Layer 2 of a small transformer language model trained on English Wikipedia (13 layers, counted from 0, width 128).
A neuron adds its activation times its output weights to the MLP's output. To switch it off is to set its activation to zero at one token and run the rest of the model.

Output weights of the MLP neurons that the questions are about. A number n stands for n times 0.0075.
n24: -19 -15 -48 -10 51 23 14 8 -7 0 -9 -42 -6 -30 8 35 14 18 -58 23 -3 -14 7 32 -26 29 6 8 -6 -8 6 -19 2 -34 -18 23 -26 -18 -42 -27 14 34 -17 -33 19 -17 1 -13 16 -12 -1 2 -9 26 47 -25 56 27 5 21 35 16 -29 -20 -11 7 17 4 5 -33 -11 22 -11 9 22 -5 -34 23 17 -24 -41 3 -4 -19 38 45 16 19 9 -3 -12 6 -13 -8 32 27 26 -52 14 4 -19 -9 20 2 -19 -43 -23 7 -1 -33 -43 10 -31 21 1 -56 7 -21 -7 -5 -56 11 -27 -21 37 1 -15 50
n83: 2 0 -58 -9 -38 -30 8 -15 -60 -18 -19 -17 38 -17 -7 -1 9 -26 9 7 26 13 -42 22 -26 -1 15 -9 7 18 -18 23 30 5 -28 -7 -9 -25 13 -26 -25 -5 14 11 -26 25 6 36 -26 60 5 -11 -29 -19 12 -6 8 23 41 4 16 -6 2 48 -4 31 18 -24 -24 10 30 -11 -2 -22 11 7 -41 -27 19 30 -20 -20 -7 22 -9 -9 -17 9 19 -33 8 10 -5 16 -33 -1 -36 15 -3 91 22 -1 -6 4 -52 -26 35 -25 -45 -14 2 -17 -17 -9 50 -26 -42 -32 16 46 -9 23 10 29 -19 -40 -10 -15
n89: 5 -16 -21 -11 3 9 -24 18 -38 -10 -37 -57 37 17 -10 -6 17 -14 38 14 8 51 8 32 -21 9 25 -10 37 -34 -4 0 -32 -16 13 13 31 -6 -6 -15 -12 -59 4 4 11 -7 22 45 26 18 -4 -28 -14 -12 -13 -47 -1 -4 -22 -14 12 5 -39 -21 -1 -11 -38 65 -35 -46 -22 9 56 17 -25 25 -6 -60 1 28 4 -11 -10 -16 10 16 -1 -41 -23 39 5 -31 18 22 12 10 -11 45 -12 10 12 -5 -34 5 -41 -22 1 24 -28 -5 -20 72 -26 6 -41 -13 15 4 -17 -6 -14 14 -3 -20 21 3 -8 -12
n98: 20 -25 12 -10 1 18 9 17 -16 -9 -23 27 -9 -18 -5 23 4 -18 -10 22 17 -36 -11 -22 -1 -15 44 8 -20 -30 -12 52 -13 -7 5 34 11 -14 12 -3 0 -22 23 -12 12 17 -56 -1 7 0 7 -25 -28 1 16 52 10 -11 60 35 15 -38 -71 34 3 20 17 7 -6 -33 9 1 46 -10 -16 -14 -7 4 21 -13 -41 13 2 1 -4 25 7 12 -10 -17 12 -8 -41 17 17 -10 4 4 -20 -5 7 13 -1 -14 7 17 -21 -11 -42 -18 16 -21 -1 -54 19 -9 16 -3 -31 1 25 -12 -5 -12 1 -14 -2 48
n117: -9 28 12 16 12 -32 9 1 5 -32 21 -16 -13 -27 5 -6 26 -5 -30 -44 36 -40 5 -16 17 -5 30 -39 18 6 30 21 -23 18 -16 7 -23 33 23 9 -8 -9 4 -2 46 3 -23 56 -27 23 25 -17 -24 7 -6 -37 24 -11 -1 12 -3 47 17 16 -1 5 21 23 1 8 -20 16 -22 11 10 12 -38 -4 3 69 -23 -24 -10 27 -20 -8 5 -11 17 -13 32 16 -42 18 9 5 8 12 68 5 -5 -3 16 -18 9 16 33 13 -12 -5 27 2 19 -33 3 -11 7 -58 -15 27 -19 9 -6 -7 12 49 18 37
n123: -39 0 -19 -15 17 18 -2 39 -21 -1 -34 -4 24 7 1 27 7 -3 64 4 50 -7 -12 17 25 -4 10 12 -16 23 23 30 -1 15 4 -31 -18 32 -19 -39 -32 -11 16 -24 41 -55 8 -16 30 4 -15 -11 3 6 12 13 32 6 -10 -24 7 12 14 22 -18 -1 -10 18 15 -37 -1 11 3 7 -3 -2 34 24 -11 34 1 -3 -8 -12 -5 6 -9 0 -42 30 26 1 24 -45 -12 -24 24 -17 -3 -35 10 -28 -38 -57 10 26 44 43 32 -19 -32 44 -12 35 0 23 -11 1 12 -5 27 -4 11 35 38 0 -20 24
n153: -8 -4 -56 37 -44 4 4 -38 23 20 11 -32 6 10 -22 -5 23 -13 34 -26 5 -21 27 -17 10 27 -25 -12 -16 -12 -22 39 -36 -42 -17 -33 18 -48 -35 9 33 12 -11 5 -24 -1 26 -10 24 -10 56 12 2 27 5 6 -24 24 24 3 -31 -13 -3 54 -33 3 -13 -17 -29 23 -15 -28 -8 -12 23 12 -31 28 5 14 50 43 -5 8 -1 27 -7 -23 -33 -13 5 12 52 9 4 4 31 -14 -35 39 8 8 -68 20 -68 -37 33 24 -22 -21 -11 13 22 -31 42 35 19 1 -2 -2 10 94 -36 -14 2 -26 -16 -37
n154: -33 0 -4 17 22 9 15 15 28 39 31 -11 -17 -34 4 11 -15 10 42 -12 -61 41 27 10 31 -34 7 -27 3 -22 -1 8 -9 16 -28 -30 -22 -18 -7 10 22 -11 16 -41 28 -13 14 -31 -34 -19 14 -15 10 -11 1 -3 -32 31 22 29 -73 -35 -30 -31 4 32 4 -11 23 -3 -3 21 -30 0 -9 4 -28 69 47 47 19 -19 -3 -21 -36 -34 14 -6 -7 -12 -63 1 -41 1 -22 -17 2 2 14 -21 20 -4 -6 -3 48 55 29 -18 21 -13 -3 45 -5 7 -34 16 46 -49 -9 -27 21 -17 17 33 -6 6 1 3
n163: -10 27 -31 -29 -6 -59 6 -3 -4 43 25 34 21 29 25 -31 -47 -5 -25 -11 -27 5 8 -9 78 -21 26 46 22 -3 -26 -18 -67 -23 -3 -23 7 -32 8 -21 24 18 -19 64 19 -3 11 26 16 -29 14 20 7 -5 19 14 6 -10 12 38 -18 16 -8 45 -5 23 -11 7 -8 20 37 18 4 30 9 -27 -46 14 -30 -8 -14 -30 41 17 -10 -7 37 -7 37 25 23 29 23 11 6 11 40 11 -26 -9 -30 -5 -13 3 -17 57 -26 1 -7 17 34 -12 -7 6 21 -6 -5 5 -44 52 -8 -9 23 21 -14 19 -13 1
n172: 29 -30 -5 23 37 12 0 27 10 10 -43 -22 -58 -5 45 21 13 14 17 23 21 -44 4 7 -20 -25 1 -17 -13 1 -53 37 29 7 -42 -26 -23 -27 -26 -15 22 9 -23 -14 47 52 4 4 -44 24 1 1 -10 -22 23 23 -12 -69 -20 21 -14 -29 9 10 3 -54 19 75 -22 47 -10 6 -21 8 35 -43 12 42 62 -11 -40 25 -13 9 50 -17 -17 14 39 -55 34 -5 18 5 -26 16 34 19 -37 11 -8 -11 -7 -14 -22 23 -16 -10 -32 22 17 -2 -67 15 11 -20 1 11 16 11 10 7 19 -30 -8 -9 -14 19
n188: -53 2 -53 4 -24 14 13 -18 58 -17 15 -16 2 -22 50 -18 30 20 15 19 8 6 2 15 -38 0 -17 18 -20 -5 36 42 57 -25 21 32 11 22 41 -8 13 16 18 38 13 10 50 34 46 -39 18 -19 -4 29 21 9 -15 30 9 -7 -2 0 -9 51 -29 -12 -11 -17 19 -15 2 -10 -7 -27 -21 6 -6 -7 -7 -19 16 7 10 23 -4 25 -29 55 -13 -32 8 21 5 -28 -3 -18 -5 23 -43 -27 -4 26 -13 -26 -23 12 -25 -30 -5 42 17 -19 4 13 47 29 -39 23 -19 39 -52 11 -13 8 -9 -12 -56 30
n204: -7 -16 17 -47 58 19 -26 29 -20 -4 -46 22 -32 38 8 26 -4 27 -14 -23 -6 -16 15 40 42 15 -18 -20 -9 43 -24 -3 -28 -18 -3 39 44 -6 31 14 6 20 -40 -5 -49 -7 -17 -6 32 3 -34 -25 14 9 21 -2 -31 6 1 -5 -43 -1 33 -18 0 -21 -22 -45 -13 -19 -8 42 20 -4 -42 -12 20 34 0 -23 -49 -23 -36 29 -45 4 0 -25 13 2 -24 -7 19 9 15 16 30 -14 11 -28 -21 34 3 -19 -13 18 46 -31 50 8 -14 -13 -13 5 4 15 -10 -16 -18 32 14 3 6 15 -11 -30 39 10
n221: -10 -45 -30 -9 -53 49 10 -6 -1 25 32 4 -9 4 -12 -15 33 4 -15 -11 18 -11 0 -21 -9 9 -31 -9 -35 19 -47 -15 -36 -10 -21 -19 -23 27 10 13 -1 -42 -13 -25 22 28 48 -1 11 -23 -12 -8 -34 -1 -19 1 -11 -3 17 -21 7 0 -17 23 -53 -17 19 -12 3 40 -27 40 46 3 -15 16 -21 -41 -20 16 -12 3 -25 6 8 -9 -12 -18 -6 -31 -2 27 -16 5 18 5 15 7 30 17 -16 16 40 11 -55 31 11 3 12 43 11 38 18 6 5 -15 31 12 -35 -19 -13 0 4 -12 -29 -5 -2 -22
n234: -28 40 -57 -7 -5 11 46 -38 35 35 -29 27 4 23 36 11 18 7 -22 46 38 -12 -8 2 16 4 27 12 20 -76 -9 1 -60 27 -4 -12 -14 -25 21 1 33 33 6 -15 -42 -10 25 37 -17 38 8 -50 13 40 7 31 24 -8 20 -8 35 32 3 -33 20 27 17 11 43 4 11 25 -25 -60 4 -7 -13 15 -36 8 33 -2 7 41 12 26 16 -13 -23 6 17 -21 -32 -27 21 -9 3 8 -6 0 16 2 24 -3 -55 33 -11 33 -3 43 -62 -17 -40 -32 28 8 -16 -18 10 29 0 -32 18 30 27 9 4 -6
n299: -33 1 18 7 -17 2 -14 -16 7 29 87 39 53 -41 5 21 -32 -19 17 32 -8 -3 31 7 -29 35 53 -6 -14 -18 -28 -35 -8 26 9 -32 -42 -17 -1 -2 -12 24 13 4 0 -15 -22 -4 -55 6 -75 -27 75 3 -1 -12 -34 -71 -11 36 -3 -34 12 12 15 2 -28 -4 35 -21 -9 77 -11 -24 37 -24 -30 -16 -4 -10 6 -1 -6 -15 -3 10 -47 -16 -37 -6 43 10 -30 12 5 -42 20 67 -1 43 36 -15 9 14 11 -24 -61 -28 -4 10 -4 21 -21 53 -3 -6 3 -13 -12 27 -28 25 -6 6 -61 10 -46 24
n318: 17 -25 -9 15 -22 -44 12 22 15 29 -7 10 -1 -5 -14 66 21 -59 -3 10 -12 -9 -13 -3 -3 -32 -14 -4 28 7 15 -22 17 10 4 -1 0 -20 25 37 8 -11 24 -49 5 38 -20 16 1 2 1 35 35 20 2 39 -68 31 -2 42 33 -12 -26 18 17 29 -6 1 17 9 -2 -6 -11 25 20 -54 -3 6 18 -31 33 -7 0 58 -7 -39 33 -12 -20 20 -29 6 15 -30 -13 -1 -20 50 -25 7 -32 20 24 -1 -26 58 -17 12 18 -15 43 26 -62 -10 -5 -16 -4 -25 15 -24 -2 13 -31 -20 -28 -4 -35 -5

Each question names a token from some text and the token that comes next. It shows the activations a of the neurons there, in the order above. A number n stands for n times 0.084.

Then comes g, the gradient of the next token's log-probability with respect to the MLP's output, scaled to length 1. A neuron's effect is roughly proportional to its activation times (output weights . g). A number n stands for n times 0.0038.

"in ", then "May "
a: 1 -1 2 2 0 -1 1 1 -11 0 -1 4 1 0 0 -2
g: 3 2 3 -7 -9 4 -10 57 52 41 14 -3 21 2 -23 28 16 36 -18 28 0 16 14 9 4 5 11 -55 -16 -68 -18 8 19 53 3 -53 17 6 55 6 -28 -17 23 7 -17 24 8 13 -7 11 -21 18 22 -8 -15 -2 0 -37 18 -13 -25 13 17 52 -20 -24 -6 -5 -5 -8 30 -27 -6 -9 1 19 25 22 19 -56 22 -9 3 -3 -1 -7 -27 -14 -49 -31 8 8 22 -4 -3 -21 1 26 25 19 -26 10 21 4 4 -20 -41 -28 -5 11 -4 -26 10 -37 10 6 -38 -3 16 11 26 27 -8 19 5 -8 40 -32
Switching off which neuron hurts the next token most? n163

"B", then "S "
a: -2 -1 0 5 -19 1 1 -15 0 4 -2 1 -4 1 1 -5
g: -10 12 0 7 15 14 2 -12 -8 -39 2 27 -12 -8 -7 -14 4 46 -33 -13 37 14 20 2 19 -3 -43 11 -2 43 -35 4 -10 7 14 -34 9 6 -44 -6 -21 -1 -34 -52 -52 29 -15 -14 26 -4 13 -7 -23 -27 -32 6 -31 16 43 40 -5 -22 -13 12 -40 -27 13 35 -20 -2 1 57 41 43 -51 12 15 -15 -8 -21 -59 34 -24 -26 21 18 9 -4 0 -39 16 10 -2 12 30 -11 -9 6 37 33 -23 0 22 28 28 3 16 1 -18 -5 6 15 -3 -3 10 -3 -22 25 20 -11 2 -23 -7 -16 -16 -27 9 -16
Which neuron, switched off, raises the next token's probability most? n221

"ian ", then "Or"
a: -1 17 0 15 -6 -2 -1 -4 21 1 -1 -9 -13 0 5 0
g: -4 -5 10 28 -10 15 19 -5 -36 14 -10 14 -33 1 61 26 -22 25 16 3 18 -3 -30 -15 4 -43 -16 7 -23 9 5 -37 -17 37 6 -19 -5 2 -12 -17 -35 6 -19 6 -6 27 12 -19 12 32 16 -50 -4 -1 7 26 -29 57 6 4 12 -21 -19 -4 7 -30 -32 -7 -30 17 -2 -13 2 24 36 -30 12 53 20 -7 6 -6 -12 -15 -18 -31 20 -6 32 9 2 0 8 -33 -22 -9 57 19 -1 48 2 22 24 21 -10 21 4 -27 -24 22 -31 7 -34 -53 25 -33 -15 -19 17 4 19 9 -49 -3 10 -42 -31 -21
Switching off which neuron hurts the next token most? n83

"— ", then "joined "
a: 6 0 -3 0 0 -1 -1 -3 -2 -1 2 -2 -4 1 2 -2
g: 0 4 -20 4 49 27 20 14 5 1 -4 1 -24 7 -25 41 -15 5 -55 17 -14 1 45 2 1 -2 -13 31 -19 -19 38 -27 0 15 -2 9 2 11 14 -8 -6 -8 8 5 -45 -21 -4 25 18 5 -64 13 14 -13 2 -11 -5 -21 -21 27 25 -28 62 -45 -15 -30 2 -19 15 8 -21 6 15 -17 34 -13 46 20 8 47 -43 -38 -17 -17 1 -27 -4 -10 -7 -17 3 19 -39 -34 31 8 -5 -20 -50 -29 8 -15 28 -43 -24 24 26 1 -3 32 -6 -15 -4 11 13 -12 -4 -15 45 17 12 19 24 38 18 2 -26 -9
Which neuron, switched off, raises the next token's probability most? n204

"tic", then "o "
a: 2 -4 0 10 0 -2 -3 0 2 0 -5 8 -19 1 1 0
g: 4 -22 -21 22 -39 -32 14 2 33 -3 25 -29 -10 1 -10 36 2 2 16 -42 -17 9 -2 5 22 27 17 -5 -1 -17 -25 -8 21 1 44 23 25 -29 -10 -45 2 13 -6 17 -23 3 1 24 -21 -35 -18 -7 -28 18 3 28 5 -1 -1 -36 9 8 10 2 -14 36 32 -13 4 24 21 24 40 -10 -14 7 -33 48 -37 18 19 11 -2 29 -14 -10 7 54 -12 -13 14 -23 74 -22 -20 5 23 22 -9 -28 -35 42 12 -36 37 5 -46 -13 0 -46 -1 -19 2 48 -6 -14 -26 -8 -4 27 2 15 -15 5 -29 28 -1 -21
Switching off which neuron hurts the next token most? n221

"will ", then "host "
a: -3 -21 3 -12 -4 -1 2 6 -2 0 -9 -2 0 -1 3 -2
g: 23 20 7 6 -30 3 4 -2 -10 -1 -4 -18 41 -36 -22 -11 -5 -22 -17 3 9 -36 -4 -4 34 6 63 2 12 18 -21 2 22 51 -27 -10 2 45 -12 -3 -12 21 22 -51 -2 -27 -18 28 -10 -4 -45 -34 -31 20 2 -11 27 -5 -16 -32 -9 -19 44 -21 -34 18 38 0 9 10 11 46 -5 -19 46 -5 26 -18 25 -42 -3 -9 37 21 -16 -27 40 1 -12 21 21 15 -39 -27 -3 8 26 10 -29 23 -25 -2 19 -19 6 8 -41 -13 8 -10 -26 -34 37 5 -4 -28 -22 -22 10 -4 20 -30 15 -24 12 -35 10 4
Switching off which neuron hurts the next token most? n188

"ton ", then "created "
a: -3 0 -34 1 -11 -2 -2 -9 2 6 -1 -9 -28 15 4 -9
g: 7 15 13 -7 18 -2 -14 35 9 -13 2 -6 3 22 -21 25 -15 30 23 24 -11 33 47 28 -8 -2 19 13 -38 -12 -7 -31 44 -22 5 -12 6 -30 -18 27 -7 10 3 -14 -60 -26 68 -11 8 -19 -73 0 3 0 -16 -8 -5 -47 -43 -19 23 4 10 -4 9 3 23 21 -17 2 -27 -46 42 20 52 16 12 -6 25 -33 -24 4 34 -8 42 1 -11 -7 5 10 19 -9 25 5 -4 19 20 -34 -20 35 -3 31 -4 -4 -23 13 -11 -54 -14 -10 -4 8 -42 15 5 9 10 -23 13 -6 -11 16 42 -3 5 -13 17 -13
Switching off which neuron hurts the next token most? n117

"Par", then "ton "
a: 12 -3 1 4 1 0 -3 -1 0 0 -29 0 -6 1 1 2
g: 2 -40 34 -29 -6 59 2 -2 4 10 2 19 -16 -14 -11 25 -26 1 42 -41 -25 2 19 -8 17 -2 -21 8 -21 -41 -60 -2 1 -26 -1 48 -14 -13 6 -25 -4 -15 -11 57 22 -35 -4 23 2 11 15 30 -12 9 11 3 3 8 -13 -8 -10 -26 -2 23 -18 -13 -17 12 -2 -26 3 21 13 39 28 -12 -41 36 34 6 -64 -23 19 30 8 9 17 -10 -46 37 17 -11 17 -11 22 -3 47 -9 29 8 39 -15 -4 -21 -11 -16 -55 19 -18 -12 -8 18 -14 31 -9 5 -23 18 -6 11 -9 47 0 -11 6 23 -16 -6
Switching off which neuron hurts the next token most? n24

"Division ", then "Stand"
a: 5 1 0 2 -10 5 1 -14 -5 -2 2 -5 -13 11 -1 -10
g: -3 5 9 16 -4 -30 28 -62 -37 30 -16 -2 -7 53 8 21 15 15 -24 9 14 -36 -2 -15 0 -13 -10 -3 -11 1 23 -17 24 -3 -19 -17 -24 43 -1 8 -1 32 24 27 14 10 3 20 24 2 -8 11 3 24 -20 31 18 -1 -7 -28 -14 10 10 -19 -11 0 -22 51 -30 22 -38 17 -18 11 -40 9 10 -20 -35 -25 -6 24 9 -24 2 10 32 -8 -5 -17 -44 -7 -45 17 -8 -22 2 -35 19 9 -64 -23 19 -10 27 24 24 12 24 15 -17 19 12 -38 2 38 3 -2 27 -11 16 -28 25 -27 53 29 10 -57
Switching off which neuron hurts the next token most? n234

"with ", then "Mil"
a: -3 1 -6 7 5 0 7 -5 1 0 13 0 -1 7 2 1
g: 24 11 6 -2 -30 -4 12 1 4 32 2 -1 11 -29 -19 6 -19 21 1 -15 5 39 -4 -9 12 32 0 19 -4 32 12 17 22 21 10 -20 -2 37 24 -28 15 -26 -18 29 10 73 -20 13 -25 -36 -18 -5 18 30 -22 4 8 10 -45 -28 -36 -2 -13 9 5 -3 16 -28 -43 -1 -2 16 13 -17 -25 0 -35 27 -13 -24 20 -1 42 7 -5 44 -9 -5 -46 3 -11 -38 -6 7 19 -9 37 4 -9 7 44 10 -26 47 44 -43 -48 -2 7 5 -35 -26 -28 4 39 7 -46 -6 26 -1 -2 -8 41 21 -19 -8 -29 0
Switching off which neuron hurts the next token most? n188

"rock ", then "c"
a: 0 -2 -5 13 -4 -2 10 4 0 0 -1 4 7 -3 1 0
g: 34 36 19 0 28 11 -12 -9 -19 -6 -23 24 -23 32 16 12 1 52 7 25 -49 6 7 -3 0 -15 28 -13 -16 -24 17 -14 50 0 9 1 33 -27 23 46 -14 2 25 -10 0 20 -15 36 -7 2 30 -27 -49 18 -4 -38 17 -13 30 19 -3 35 -21 20 40 9 16 3 -12 24 53 -3 19 -15 -6 -12 -5 13 -1 11 -3 -15 -5 26 31 -34 18 36 -20 -15 19 30 -5 -13 40 48 -60 12 -31 -25 -16 -39 8 -27 46 19 8 -23 2 -33 7 -10 31 -4 13 -15 -9 -5 -19 11 -18 7 -39 -9 15 6 -14 8
Switching off which neuron hurts the next token most? n98